Layer 3 of a small transformer language model trained on English Wikipedia (9 layers, counted from 0, width 128). Numbers have three digits each and are written without spaces.
Take only the direct path to the model's output, skipping the later layers: a vector added to the residual stream pushes a token's score in proportion to its dot product with that token's output vector.

Output vectors of the tokens that the questions are about. A number n stands for (n - 500) times 0.0023.
"ord": 429378752474457539310319622396458594299413462648118434440383500572357589588211449536375581179764782584511518536364500633616446539559395685529375349418376462357446428615446817458481309492521673373478402538385345492577606294563523558258450458448583535267214456624649307348707526279319424348583609450587408630537474518517546645373496618438582320504281530527522326422500347485445557631262
"ation": 379292558436457473401561453481310337325733367674638280717484631603551442618363631327568088599712530324363478391169586391429773557599515741442409600474579431367500268457554534425455543649642507493504643581449251462242309492433443671459389468437547446532409512617432754422508699504587451430500059517540500587778400775560531449512531386452508526477425515641243500574438619317594653535570
"ld": 570586362766603618428381377684602388642149616476530620355111518546387446569588288595400686720469682452561553815244414481650441516335186527428533614785826667344537637323446417367504521692360661336746562492752375537496583630526425670430450285322397385457126527566426579543305574283612583291394467426483658409375322641308366233714423654621500405462399427625397567642761563524561462683460
"Z": 523478582492422651529337669428566602546567403482427393363403407459380576569438657457487454594710580420584620591331357435392421505409456452531549638469465508584535451636662664680450553386505462702519488607683468575423611530537646577460497572566415739382331638543396400426545519570480659470622511447553438474430584475467435425633481508610406572464529521743390461482541467560648399743359
" Y": 472423504437493526612428420390474514568538419432432576448447448573448369596435641489414481509635495527448620431510500524487443653417456447343574612476614547447383554544592486698591462437474447649607472528675392417528418594417544445562552493582533638556489552431395324436482443629464537605427509504454559578691505472563484324539413474585332488474292502447522422605346481482537606495507
"on": 551363529456415656457756361493568626483350442553465293356420353490474488406394312778683362446554605504463345582437473447614572302401279766579380345266392312434574374534519554450413556572408536614552496524413427706797466404355589347272435405291471632539582605470634663636413584510712432412472229512251716672489467340615503535464480572481612500507500447524613509480408548434515531445743
"oc": 320394402432457531536348347567649357466510767727550639384542386462497464610679425487155239534420483457316404405461554598576615558311565645520410387343683593380540414523429394411436383610654404439399272566379316337368524603536641374608472299663559626325329493381577536586542416438486431264476357582572702631511266448543479603439576431369468286510686363500415673500530579401562445563450
"ts": 525528518761269574256390405708479504612434707586652381147401705635270275577573508394500406500549676370613415445555560581414457431667291544382692430544797381468638365401668741453357809593654389629554636255579500561488280562416611681489485516642635433256210459546565516311371644469201508587562525364528695405636593608474427309585482554486342492613583489771650638564691527370599547580366
" that": 371311616324503646425520392450350449545606530500466538727577447620523601371473643562587582440538553532620458311408685384564521545740503519310588759613318551591654575416572494721360401434601574459447657573431567494515521506375554561418614324372309280422414513435480551568617314542525336454254438611512548520423619480476590466682354566590472461470611538489369473555626545578335533507543
"ia": 420360365610349598630350365570528142571510486687504459474610567357142637551436493486660514351616447399521467565376479421553298336252483883493541528410675582490413336691488479614260518228490366409534504406573362697381496468637397445532600385621459587500369386422437542276357461622577375537607342380715500476592555426633650504511426275526617302504391451538659327420519798455384457459476
"-": 505567505540619560534586668508321505583307372516419689565665336524606604562621589393513552449446545367429566562514524554423516487409533421505485537368386530665638484557477481431631624438598618352456609571376517370446573457402473549476433624591301481648470605468528574512629519449511540475599587555506265587405406558585589411461587667556481622584718634694469493453657562544633503432547
"and": 688465658515392530536356468453521400347361559652446475230382327701478470332329369553670334519703515363283413589378613370638763315317489724550390416407492600391386433496375769523736355388663399317728532553495333173481396407515500447398463396460729530662322602287490634585517474615469493576534365658620615578432439423513575558473354589298485401575527453533373714710400455314209537569521
"ct": 790607758590415475373542715500413434595259430432487273696369632633512355632459569461397650595383631609665750251462391439469533632416657567389500495476585723303500599551388221556750789591335572415437663329545557684375496500461319487447541437484473307114024163508612465509371549463368619386176376288625742626513536577240500602833739479463352467529652685631476563480482641437629425586424
"gh": 429603555550401547171110369430644297617472679459496576328329551571407305648224595619633568779452256504667636624615582546496437590198401880316656671524500680408554579239573637716651483659383493381397357407723782517424454479873612364344559494277500679327226615492441447614472233433504433427379484470348534540433597621519290677745321525402337479504500581772532455463599727151411399548737
";": 497383538597630630383719517395531558616579454509551709535597659353627618456252722645552599342481476407539496547669479449506373615571319535459514545741311488441637497572347476402479547460600441641691565451400493627429638656713646553563503526622578674487534665603700545322439533491465598572486536549440514477516452503290368247635479326442491627506434491505509511673454472559524605507459
"om": 681297500566464536433408453448496493398440661691533443581478329496591385492633391653399422500681410541510578298417140436662752500629503694547365368324542321667756486653511517543349608648454399652368309621551553458319496475449514500352373290299423525504405660528510541628847538644576563550561171379580593537432541487429493500515500468300500681418500350710560509462557486719323504492186
"ep": 605527560437458352335589323482624374395425675493259576465550504665399469438642341496511386470598493516281683328144548552313670391457482713514390496470659586421653448416537385449423811748455674393425276674405752437379253496613563504405722505235521679554380536397458512445334504493527567251556150556566324351661417665479523430531626395368623256508500434441496429424819515432337338603421
"ive": 911337492137257537305518415568509423675605343583479410291654509390574453626492403331411348359483444564654406484488516563695598530578643803477537454481429516392630524577716472455413179512621496552758665373490448568455772630449613620460671110461819364652247655388602371333523520151542456521341526464496323666648465515550565546411674330702517215664547591514323708480351622547754435631582
"\n": 313392472520608573472645637596663708618431484513534572610564717388503569616431575550702473405462373376455313290550436488418500549446403399406407325351511507446651510639479419528800598372723374506512745474377574374450484612714451537593480578554522673585479656510528590549456323464429386299564568378527538301454443733342454564599629336634497481487376449512606412608440368607434810477500
"ov": 589381560305496401688361616510760424427650465524525561739328573496487378473713369576611404444673701533422300667418510487691571562416377807540429544588705437612433388641786663491688446437503463531599317723568612462433265451656538653500451456490517607319355422421408533628648596496590493489573436778562516507451452254307356547573431339437579254550566548635201509500538451544625489516419
" to": 493572580528492479562523302457360426417480421503623445473621580428537473429420500344472649610389375617503356451547576370417417667619554475357576597529304552443745505540449554570291553474553579424354536698378530480568621544441585458305386274540436508591578473472565549571592515531393572476309520559559509412575608558474647423600446546523381561633481555459432451535444528537425609429490
" v": 488535559434576523569517498416407513513458430406518498498584636386518577487498526369491450421466547470578571507514500430451511397471480448373633560548471479455605494496502555533485605504502537478509468579422673419492434546409466525487351378590529430492539482444482582502631522511498521533412522379316454448333577598532466602506500441502545521477532432440468381458594466478466387456443
"}": 715433483614637773541268592321401496651514600660478362677618682263538308397751366537614413368591450673322563363386493507663333614542575593445789508516632693480486328344605422623476441500523503468661550337279492553551672583612504533458277515465582507567511405415705314406484468493296550559558467399642504377462751312415460452369209371591430528551355668708408558605473446466612731690348

Output weights of attention head 0. The head adds the sum of these rows, row i times number i of z. A number n stands for (n - 500) times 0.001.
o0: 523758409373621499530562355575398664460395413522369660651636336506367510314578559578563606633584568590426413471512767560402562513391385444437450469580583480395559565586704413474570601372377486498533467568546443667659557438506534542606647505522303248647338579479474465395441578505577628372278477451346164458503384396550353510366611400395387544361581360500328662281633525844373238433203
o1: 432668329475558580253375542465540543603488494616473629515440383629470401579407690503594365524700522301356592524500625362491421707672512639434674703435427474459498426514574542333609613483458340518428593546603439431769620646265370761751640467503424395550429828402179528401642363391446504309387450314549326336438335668463424463324304319656536640616274450168476543557513396617564327535483
o2: 334512465560623504412709633535624420668308445550630485443460609569477554431510664380596490528438564460413501449619648332646583412934464371472518193510445621447725419748261535717360469424740593697586557483386425258783541518442528398692402528535478500408464486396640555564634417625612562594472505384455693554557494394579442615482650701669633588609496448584274540581586510385195520510429
o3: 655572463310748531347280582415672512410553356476624536550721666495842461311428436509572522443560526544428347393330547654616636464547471586518427588216553644362545525419405463425529523608616566463705327389428533344525624644396501345539554478464543216415655651658623360493577634443655602605434305571496341423524274378426481520630715533239617358435479506418519477508654432664680375663501
o4: 644363747277621645533518304394570606508572490335612394431608596456571579489512499619435355405269605517613493606514396648351333414385391259705499397465527366480478594468330341636354713341491714358468555443501512431339690575645586427371360484560500453407625510410505532412441657448555398585569422772658390600413682351438635415353421459396657524398719386548394474390631375390733588503371
o5: 577371519574323452551700501494544562474377511393518370255489550541389593647521589466441424501398571364492376413673414250758423390563450411341539541616513263523508400610469559537593636449491464597428372552486450350438467526674497449627390400522514710428543293524460579501558447578308471316529586517608663527321508576642475542618470434752393563417573449674512444493509532280300593471609
o6: 502370298519305537509523634589518515457592574551438500750373276434538709526450368688494579360484602383635645703511396695380558408202577549565527246289415618574471449619419525485566442556259479493619551549342733460471527457373558576383527545282543516602525429445550610731524569524482382599575697538679533692451689490565560618452446347381584421652537469468440499424822416491603698499602
o7: 560458591316663687516344353342534598418599488604553462446754443528553473603476555387522366436355418498530554611448476591328422589409459497665696538488518402514478522446483390395303631307538635419351506498608429568450601583413571506393575392654350563556491620352484435427410499394527580463338388616465178517472658608409602611455369567440634346396552475433455477509317416592725347471351
o8: 511619454595443500435590347629322555612354565561552670711381325510370465319655500587435517719405518574646546533489581495407563653345518329778424272602470428523446531405598336515513585339597475581449654462464481560435639408569642561485508562503452526495469420526447775468569551428418301318384501384597733545352551392491344443306287246666415706737701445277360441421694653580338568479330
o9: 519363443496377356698571536584342436446564544357475437720587411420528510684557288636411557501367732580592476552458302509575574293259507570404600408393488560470450549615540501469690495565159482365447320571363556482342358238381565431471504417448413486607410245650625491498476623517493557410475607381648437658451429338604500700734545347551363388419600610678603437485576423520543477486652
o10: 583448219476517556465246568492676415367611442470289566621520391541611463398501287520459646401618379489512547500387445632387513488348626624472462566341550732538449395545591528441654455591304467526622357540575538626525354519312533442416596576486594408509537607455569315679435517448490501718554585548396366533659604536520480620625626457252569256449494758500647611451505530689652552492527
o11: 458553440397480397392370503371693425356506437264737465004510686721593709524505520372464467543417430346544601490506635540558445367565586483770547392647508221361494501632457532407272792521581248352612651457603268363500424593512395525553613431715572263581572770379295361269564499483482224520656428435588294589423580629420474528382583511494536413398441239257561387512835539427638524466253
o12: 517712552571209711534364310520555594416625588461287428287353485399260685381602717647447560477545426526555455498522638438454357681446480475532413707627543385677497558615670629485359452758458221443480462447676523460556489506475463584434661583456450417502541547390386526478340347458386454773715597680458512456606584819473612270267384481488417616280217452382300697351297439623566575297538
o13: 467721556656460378476484418563453334640544564557525549561295716345475465358605386529647524564393421632325406341478521537662459722517500533616448727694501565557488534390644410456520205814626273522531561389404525604381405452670542501408514616398541492410475525599573421571463452464534505600620414536363640327631511620431450253476553572479312730566374530559673562518379635470547586547720
o14: 582541307457466427471335508469522462479639492464465514576488593286630647347648324563558702495540656513466385506453706679537533400448524589452443497469547480480561723504539480535577379612240332427630344412402640564576393371533495513482594428511442210516433682428500508478494528467612481647494509504446329425684465388464555345519677463409461490496446512478413439440470569651477434552502
o15: 486513203504482291444513630581458466488507392582614437573425493490579525425606428523525726627665650490473474484393593684686666334476543611318467416373451589428467632567512537506646404558374429446583410485381618505597338340445465548553664499458453356620372650416482439434534582495656557494513526449418446550577202303549538395621807568330446408568393488513591452333665556675308447523379
o16: 533319340540423627386183621394541328701555652593488426482356597463632472518474349431491609417587363506471610505442544538475294527568601662629393416350541661603485402425591541478496671428412432497358562548504575481492429471342543548414532546441542411357670595389503393348640413646499661689579447479653788408775552321592588420417236466687557538559235792315372452575292407310646523527676
o17: 473567642460708532584422331526445688358599270451469455551778451485495432462603691493428461484542465570474393472428739558267529492406517525310474675531592371471549489528499542462505518359456779477514298473599455535564517479483457501559568363657463414578362693480446452509287526379613555423416421511439184506446441556418544472498562553284524457462705478545472462344363484630427205452286
o18: 459459196514435448550523649532432452414503407613490339388472344468514581590530531393314640552622583418569481593401494627597586244504605609331459266184405553606475611573548661530583519429262456503523359557524561492554354381393445533482629452562512489658452540336531387466505485501535680511567618539474446573552372413582641630575719695461516323441328516514533460408439492606378447419328
o19: 610576527452597575612659467600465503286549419599531371718729411419546464400430404469558516507387603474475478314491386579446558535311468569449534615440562460456592419464435319328570334513446750523646368542387574556397627409452581608560464406434337466528363457559634414770376598459689599501275308579392231623596460508546461662582654670120513461545724412642529600364524387624397378546454
o20: 459443708546649528657534504532323573397566333600500351572704465551531301608383618258374494566722409580525402385486555521356519419479529608159371610330464675470490430389536539489480524359567739429432299587690513567459468427438399532468419266582589579614473440581562394423513604583476803338369397508433402502509294425452582563697739717426393330420517643582577414624257550489334256510507
o21: 459519436498531437465581438463543409635434588528604587779537536431443532338715444563672571509365645465473578574570498636424525756482390277646705395848582339518499485355490401488510373372659513625594637420423539612568641622744653549473505611545321716411388458593409836423553517458443275180263270598361375423316559685435345573421415327530590608781848190414470408325693660509474539500386
o22: 476406519574521457456601550355524323538458605417650356358524793451496514423461480374548494617550612462404483430743471567599414440802507484563466501724542403389499452531360554500435583436639443380613696584503523516405491474679453630619334434673635541447449620513210523198812432665533568464334307559522576503535379465596493423396645509555538653536481374490493411561591634234442385585382
o23: 440394336586290381420646619446570444728379496388574513343237592522425607455562546564467611578572625484495475513520538394744534318774406380385428249609452506517536607622464708793556565475576314551510644478421447380562321512709440386570468652528573532441579414460515547278583407692429459537665698541548881435488373401638513430559522539798474574500400426563466439485562645330264664510516
o24: 507394602440600562562439555525500543537410550528501479495426482632486523715521456513473654308685410649664354480458466519550326378442406414262300304282525622475385516467563440719544700368403476532420484574658597551526183511680426392347435551473709401548617371325545449304549620571581657488604677458600510490621362160577500416412628591347347323357292841495511587498456461355490609445702
o25: 485769662357344358551627505444390522474550736418570499373354571526227546609469793609784519556405691513381637520495439532596411423638394565532607723747473554466406777573484535419248463770507277162497660434522500576552422369371459625542615565459297469584290384447258474262537537525512477437479592587327246475484341687511599347374530544628381550196292372490449536511643432580678396525499
o26: 365413487597499552542165528357401368714752586574493398554573507295554536744625396448470463340348443511582602732470395582334411585558543626576664512316444513862444501234590545507502418536425398499344523441560556463408473457490502477304459512461532795400529370475639531523432370437422638448615486508505653321621742554488671594592188566769613479642386588443542290615105429253722484491784
o27: 557485451471416441598419547492480395628623543348608304372410674272570702451663406559517760454459583566564477537446585770518439248429500577463370356472557477600473628442551507664403436486289353381509454382374592488472240422558534474434514461511540376380534447451459441335546576549640465675628587563488561428745421342547675367383607658374547478465495618592362384272502574388478523451606
o28: 591457631484511490601710574591410682412485381464543413403552470539287563589484873499414614493610633454510399549468626513512529282400494460178388509519485380456497574548502613630348526465491676497577384382563594497604447460534451579588447466495449484557408407463355680452436602476465446315425554560497304635353246545458598501453610609347527398300647318570373444387607540541366435446338
o29: 570543549551605490494285413656437619524663611542407602706623473568546314492441474540630345448577317462424431384488600411442427631333552623506507946625456502377423438485659381156648474623393431385373364528512489614484479453348536635579552390485485499496425657647300478558517488421312463428511410217577402288524606580443502442445367292510326620544443709393631557661297431478618330560709
o30: 499403449563525615524514476458449517499525272580539289387586400344410728614643541417238564440522602498578349677458519621551490420378482367343482271208503287686570583475568537707515537373337601658452318396605635430506442598663526395391533457564486538566540447309624612556316490371499583426480519779487452555411456463458627544549683683356614409408517377615427443304339553602390574340318
o31: 579412371633520380442489615557671426596463635586561503573504673560629461471438297489522399499490428531363349290508462446834618395584559705487476664428425570332476402585581482340802439677480341506440526534324455460446377359568480454613494549392649482405552569627446293439641485521456566556624544198546692399557408275620376398561555402558335712634236747583712518546524429375457470658724
o32: 638691487498623581380489515623667513655435643642512557455553552801422493400424630420596413382462281560304533354518618444559151622662416370658443637473553441470458268359610349374556548405620592584513634433542376549419629493620438578445481686334472407385650478445402470461597449431472506274524334349443465317613531391591299509260413615492408679694315633363346583374514349301485454506603
o33: 409774449512398356500554389532349629374619313408475537297529427471340660510651671454482581632456571457478435627518687461499599462359405422376550478542495262524621607597649521513420525616468419474585418410582427475575420451545468504506614478614332408685291598461444556575286443343534477270482507517377189529359461747359472532566752534375447418374614223554471531311649644727441365339232
o34: 524352692419634540562370578405485386607526508570524314663546618382667366447460454473585618365625467670531526528528540706329367481586529505354314355412560784522455462431381544737400602304529686481436451531550716551594525503457492420365354392511633498450669338492544461272691577791589704549419417654481675422633395296538607383560471582464603376507511652511359380505433569348587469650611
o35: 525670636345742473552287383520466573413541481432374617543749368596601449670456501439439344349387393515499520621442512533268416429325573502607560519345491527450425418441539399371497716442266613463512346527568380562500534495341448407498423439582528362648487489517462337492452560360446502296511534268570159497352689513475446692479431364454454354460598688449570483517582427527863364473417
o36: 359646540457623361468486535670470571403562499571533591439527461784421240635381670289584356581612234396449649378366418385562529649555549626600599726584333501353413456542570478255435519596744488431470567588624394514578534549319482615599595495606473530689429738565276492469519483396387379329503427232505319445449405718340461558406403494494480472531379443273753501687591397521637383424453
o37: 500566732478342507615344245385406511562644633295441445290465640320424635570541533573441405449243468599576540692493435516284365551386561447796556591728577310659418599388545526518257503638475358431404602447528423539346530458540537431339450567575418591428526413529530504425330435448410386678694530628567611484480826694422618402386214468662531592388541454542427489512353539374821592417533
o38: 513390577598200376659653445459421340569564667330587281305379696315413705631586446564549514547309670483537454557616310495725394409491339451538588550711394366585450499545560633402435435682441251285477508483449460452261286365689598433443531551484496703462438233545473537348507548650347470376663511650562624527391585663625684480613643520706300569300400392739591381509481553246549665397716
o39: 705075462484487739466599562663708659445474576586576332665578468818538412395401504569488474499715553375648484300549467400591398477434376399256367592582561453323328282562452540459723652407519543546404543641584610464515583582600551716642433436411629604287617437505330663364729620618248312402433444476621666587481285407657483400510404405340463511577497574382489540443655363326274652578640
o40: 597617582483625601468422494465608491439364633647500619599530473585516324336397496518645461478568379532494538341429532472389417805603580449695419629700545412423413566314516472420515483433664531574548675485577512600528741683589520548473581544560517456425663530578495617429604472555473439527437328500447448337483499547479384440356203454560511587599408406211480500609313461547561526569472
o41: 551501609606278586522492441510387542574639666630416410379289600337282486470516674541618639554568419526475598485541422526503374748531418470467441778733485535704461670268611463531316367694684423360379561466647671662460519523553607654307517564405349689363473442479360701467509423523372502588508427806322574338695498766431669232426413601588528507367370426458440550479163499553523539415658
o42: 408541408498332419488395586394483374383565640487540573386356454539311537752616560539401506431572560393660576504348249461559491584489559496525709640621400330652369658389610632441525470732519101349482542412675464375515265567542479551391685600564433703609530407489416589333486444367301301334621544600441368381389395875357521593510333486701490405393273294259737481541466497535708542422655
o43: 444467379563379356439786567548501477556528526510660486552425589528442555596524519504696434535355729267398524488579449338734531477642289487285740612634421431431591509651312434489563311605500354579545477477340511402598436427570481568742440400416328621422353484459460645725515382440510416341401543354415477498501410579588519527601648536575561604668490337621616433574528474435299515608688
o44: 398669309571306339450571515488449458522619416389500490275277537344318742520695625550605663577480666364505528706441617544506607458554471506266537487593452244621504805569553679662419299647418268532593520309433610451709340492526405484578636502568390464529360589372426706484367435429579361441600676552329428428386394760478652385565669564497584493473447238560510394314516677633440514416369
o45: 333645265651382376403443445532448493441491487439351641551367357539362517553630461621583542535601537512476517487480538367536550561344445617372632714564511536483498480667639527358637412703308330450448457578525482536572217399391487512632709534513392431657246688419375453663370416399592517467506635371427393478514438643540443478542613360438381470456395578524724679438463523711483381433539
o46: 590597264570536481336399435423596378688534715442447671551370551441418661520722428696681518409287665340378515587537487508582373516532464539567726737605463458498463469600502331316616457591265278475470491384377487507530344430464541600599561568352389414368344613307326494648514463370516365429528581409542297359443672546603474490286393255578464616518479557530546575432483441491685490560670
o47: 570402364454293528392360505421713566541664717374419578278372457631413635599606587615540400423340475420558621710439381433504421475579538471726631529570461360487351570585523577409442622623509273448425625420552374419536442515359496430488591603487512538476602570381358558393534462449319260639665673445655580497373723634508471534414155316711557521404456451351518450533611472409740634457593
o48: 524689712556565563605603346522333666559430349537434469563576584040531520299584557495445652625543456647470264494631648650404625610454428434427254409494565498582658541333486385650318414376636608628572295440499600614483626536748544387441401436538479439484484436651667575594421477528585697626357424687394552400596492483438516347481634572391470529447748416690317475371331796610331394450442
o49: 420535412367623500446503400518609472745536478501550578416498535677415476251603479389743557606410317499372766417616607476518445684670302287575381319839538532555537430612559412653393609374730337568450783542658245507592448610695554495566555592634490542351447684332475471410471432531499470572453465517254580359706506473522489435425516616645673621564529363480426621500579536456333524494356
o50: 529653405464418655515337490391509423481720486609390451504494441431407546472501504508573585402601505530460560636386539697310389511360482644478516482348539615677464571461641618437394465597331424365513563421618519590536389477391356555346625526492465391570465623302479307423375471501582730616483561654312335478640558527482634485460555642323575413345320569454467596382338442636685442480463
o51: 507314401394575765376334572338536467550590439642478417531450360541584467476512597450526622410746488420597685681418525696280390527590556534369399316238499717620413467497354627664360658276454659513442573566659661482692524623251418618457498466506565435485581636193492472432604456600577592667475524733510563573634489416543692438415345647374744308516370584312353505510446373504593519556412
o52: 568479748427577517708514514517387561491572438470581326598715588394596519468462693404456561425529516613567458538519654676258453386450536440378316355467584476543514517396349565623283577233531776519560352446529593511549666495554457425452339353584494479451585322605563610342526620639529581391412370592484461517453483399500625552552552633453581419544764462540231263434457603362387329511417
o53: 426462706506625511517589529372452445396295542471605544532632426567512419612522486555418324485379630609607526527490259377394570500626497384621559356476572441534441587219376494605537548414714747515492693485513485432388635603665493379361424550490503724509507201586615573416459615488607459223428444594530432649177560382398323685636363478644524337475733358521569376619583484499516636516353
o54: 414608307502718454256316522351578408688383530535507768592393492553406510611656406518616468364541526428412524603434583473446472703593538427485651472569431324489433585464616484563692558366449303628508688419544501500732356674690384493599583585628519379522458745352381543331488447373570436283492544345479355232326412472483344460415343274673564622651394371315682484494461547514663480532413
o55: 509467782415548590631502365408524572326670467286629378298690623527538569609395581509440278365271503480633478522497404527432419354277443430665602568482505447514511411492436465360261641620513636226508480393526322281281542520504512427358448409488514545499542360590555405541364702463497491510637406678627259566314717598370671632503625594416486427299626457618586503474596315372788460420534
o56: 476552474597638493485480430469540514533403561558588642529506459657484521490508433456491367372531426349555391367518555459523397627391454360640538530634518250531447383247637407419609560496533432550589602483581386479341589727790480588356456551486567588508579558628493644491506516416395415303562304391647413403291578490407392508299443381602401695732459387276630488561510405368500511478561
o57: 547355399342366464504558507561586698448742523304470572642423298662440585363683535763703658582534760517481644581448558550429527340408340555329533561833653487424467728580628563488506357744367346328534580359475512638416285409462529537554743632374299395500335508462399582432360533456486258634385582470419282577671282521394496392498383471407566368358712337547471578367698506607346490585489
o58: 572561322519368535321466482570501434697638625527582438371243662404475650377596372602702585538486546380423569539613553645673295586445323442621462539523441514535457531572609333496480509676391152351516748506436627559406394454611562779452482610376517359390490726280269400429628414505486434598616513581485546411752563491616602198216653472391456641510185502401491638374646441461667639518577
o59: 725477521540356591466736564549628546309381609572595478366447619564359420299346628492522564728700615468388380196516407404827618587677516535448403786690499499257530530549454539326484422747786428428614545488543453442518662516472535667649640548404456466405503542606412498527617488527417426630375308679431495564521144581478424369461582562412396633287367289461496702543573484651223522526458
o60: 511452609558457478607751645573534429527496536601556362592537660533447423523423522500733453525477579479354509243616385327727556554727346561264504697611501550462538454523431513485588204639718581553538459454401584411491531507565522534580492455324446698351457281645540594615564513628517564388375445470351605467506279586548457470755597604522442548547499491683540479568436437409236567611784
o61: 530578626283422440607470659453573502353705623456517352315475588633515538642531566518761534376331443628514706485314446488459611323634419616333352492473555614509343750569540591703315340661600434416494529402597513599620340412546372284443495503542435402478511366393581409325433540413661530685538782391182374525719375513465520388794515757377606218372402650634491346513444419502580477583618
o62: 534492368460319698469170448373448490548707562504404514454352367455451621548623520607452670364698443580578518676338597637371363510353508633409409427320577537696393674385736626552459711530215302340377529501684583543582224514409383508329705578446453334567602619291412444278409484466551607605622662613605407421657430368438600339326318497446481376344194637278354555465345417612715500413552
o63: 404519389558595324470756603722548591515328374396721509371521559713464669607516691394417460583496552386467386435517634464785584279588458396354517347463394306310515469640464518407562526457530459542598487479427378377587407499670429481775497497547587485568432573572329619392570569414437358189576540242641421507254302461579438592433839535485398611587519367532543392433838533352257436420354

Each question shows a token from some text and the vector z that the head gathered there. A number n stands for (n - 500) times 0.01.

"ch": 497505436542531446458504474389524513522572507461509501359523519539597453539559417486498550401520621425581474505487466583601602463479406464519494505498556507502524502509533558582604549542525430
Pushed down most: "-"

"ing": 507312472453694555655481677518555462541463514487398441453562302703431559420307393598461286628350383481483360271546519608463521443488538414472503630618418514499573412471446584563480462406440415
Which of these tokens does it push up most? "on"

"ce": 420531539607420574445439407447509523437506545511535460465513468629605560405404573525532528514558492434519375481443548641578532581585550384519520500513366468519497552430541579445649640473400578
Which three tokens does it push up most, strongest first? "\n", ";", "ation"

"up": 324617665396443625491487392385432469480385455434694444583447496359582652464418546454530414542516568261518366442400461676580481399603438412492520387480460685496509480394484431445580588425484492
Pushed down most: "ep"

"on": 475535516576565596479592460580502604433441492437593474462566494488548426454430555431448506538512498551471598491498573468409404495493390435576543446486466511417509532564523389490513480412482476
Which two tokens does it push up most, strongest first? "oc", "}"

"e": 472394478483592551547513560501465522544479476482491436510502452560467542490474480560507369590440490476512420417546580521509570550473496388451507547522479479525575443547516475520537523485503462
Which of these tokens does it push up most? "on"

"y": 562458459501436480575455441458650444560558649580511606512548472549442477402320515586500500575466331590524435299513415404405526436520627607610432690444573566488388529398465600501460460432582376
Which of these tokens does it push up most? "ov"

" in": 465521536435523578541476486497444402538433468478509472539498546502496549539434539489518443601423474482552404403447542623469569493557509481468457518499505595525523467497516483512496566422540475
Which of these tokens does it push up most? "on"

"-": 491551459442455553552521507535544574589445463428490456514475433480407475448529539478493501491454499563378556517566533442453496627505523557569594421464503440421536491538497513473480472506552480
Which of these tokens does it push up most? "gh"

",": 499521510436505493526486526431529630603483479521441491541462404511476542440531422474483394497376384592417455520547497432487516610507633606508536468549499547396542534496488547531510401481554476
Which two tokens does it push up most, strongest first? "ld", "ts"

"Q": 600599416576460468404578356477543617473525510555417570560648610425532345467616395407526577474514558629388585614381502482505462549553500579554404401497600450406489547599583491559612527518457554
Which of these tokens does it push up most? "ep"

"un": 412467534553468385550424401447507430431630559499547409424468492611597517500543627563464492418495479378652434442539541395552596560531537404499453546489527510538557590454530516518458572519521427
Which three tokens does it push up most, strongest first? "}", "gh", ";"

"w": 564476493561432410421473481495572547450542555527521535438514585590584459459476419509455560367512443481598505499486468472550474493445472539458418519537522464536517542495507581427529500515495443
Which three tokens does it push up most, strongest first? "ep", "ct", "ation"

" (": 560502313444592519580554622566516459501419484466488517481561487607492444466454489456477485521391404497488502409553489609509531545487455534508484521456507540499560478504538539511494388374559400
Which of these tokens does it push up most? "ov"

"it": 365610537506531530513529497428413494466483483461532480493382432623539574402464636492533495555471413455512464526569523492521529632583640437585577478469416571509517662451531466485444474405509544
Which three tokens does it push up most, strongest first? "\n", "ts", ";"

"ol": 518553674393405544495447430589448459431520534614546400596423502417570601589748439602565489415590512486523488496433601445307536417664564588650458427506493500435349468402319546683501557597483608
Which two tokens does it push up most, strongest first? "ts", "ld"

"ig": 528620515661516477450500452418481496494481524482458505434532474601532447426502495477487519508478545509520518481455444515558498489536538423529496548479479498533514565492523451526558542491448531
Pushed down most: "ia"

"d": 568481553490403511428444492493521474464540544570512484505491550427496517568535392524521573413589553489473466509422473511473511388508458545527454528521434424470443446409448569516611558549473574
Pushed down most: "Z"

" Ch": 745577369491427512299557367594488423572525592526351736474688705461528325511724329470676658516408451663505545562425491540521597514586557659535324560449557408555436496497418621428661627564517472
Which of these tokens does it push up most? "ep"

" 19": 396377444435516559521475416580505288428397441517604495663455758334389558803357713571554438690442474385730476398397537633449582520421430384321357534471530681647593460523528403399327569592647442
Which of these tokens does it push up most? "ord"

".": 500561510606467440469560439442562686392505551567586449585498499402506485572441484460372509476576632507453594509404443435532336497529446529568443356542573516407495625537635387615427390508549544
Pushed down most: " that"

":": 482517418454532598519495553496474502624476451439465473475508463543506509436475483460509475562460479537402430446533580593484599568499501521539568524424476464424556432543533498514615515381524484
Which two tokens does it push up most, strongest first? "ts", "ld"

" d": 519568502437439489451549487373493466521485488450436570477560539551516431433508502463522514483407527574454483541501406467543603493576560535519461553549531524536507488471534478459512547536472456
Which of these tokens does it push up most? " that"

"0": 523487474525493518502532478570551416479412472476476553538491557465363498474465574480538500545443427522512574478518466446454460512476531496502539533435509520540538496531423520329420471559521458
Pushed down most: "ts"

"o": 499414625370577542449534655394413569552504515458487472475443398621532603458532457556494376507391543544510428388592516477536575454520587441509525569635448481556532459452461525544471471568436454
Which of these tokens does it push up most? "ts"

"t": 389362487366521558536508430589446237382349436538654483725461821329397586935348806606582371778391500345816421357346532683459634552448418351275297526526548789708631485468525405406278602634726425
Which of these tokens does it push up most? "ord"

"ad": 496544419512522432504528471478530393518552501444527507440517470546442411434537608509487583483512594458493558483574488425522605490497467482632527500482561464477503542524501482545460503493523423
Which two tokens does it push up most, strongest first? "}", "gh"

"ate": 513534423563438542440461466562515354477538531470511513446504506549431489483415567510558631546613519456495516480489486576542523540532509472591500531426423385498473581450510534421540591463485522
Which of these tokens does it push up most? "gh"

" R": 501525493569587472464508538401418575542492523470515483432492503535538494500519473579506460482435560485541457460530489530557553480486524348462483586516481512578495475528532450583544518542496503
Which two tokens does it push up most, strongest first? ";", " to"

"ut": 539722463514367531376565366526439497559549646476569584463447530463514478445550667542449634525497422611458530434566552359455523578656637675651469493423604450448407632486547508490434524414701450
Which two tokens does it push up most, strongest first? "gh", "ld"

"al": 481522498348511582574551574613439411502376472429572478497492476681573475452492619549504489558415502463580533372570641558431541493542499472578480482463512534589518496493465437513366510411508461
Which two tokens does it push up most, strongest first? "ia", "}"

" C": 631578495479582499505557509444445594619378462412485574468432513503563507516569411434513507480360495547533570498556495515560499505426466519489537523495556588542537525583560497474493361378638487
Which of these tokens does it push up most? "Z"

" N": 494478529429539535474519574448454610527524479420478463383491428618595516464502445479471442495428467539479456474579559480508505531503488477522513545591439452473583540506535509530541488444456471
Pushed down most: "ord"

"%": 562507441452574519520519606483449508598465450490482566493492481503414512483483453451516440561398465584458479464568492503496517508462527553470486539489504530498552483543524484484503410406594477
Which of these tokens does it push up most? "Z"

" a": 540565440314286387651411457448582328789704638603558598634575561390357415402469589507528632640435417661475366500537477255404731489508593734525321690398684568448243415417513508654478435286701375
Pushed down most: "\n"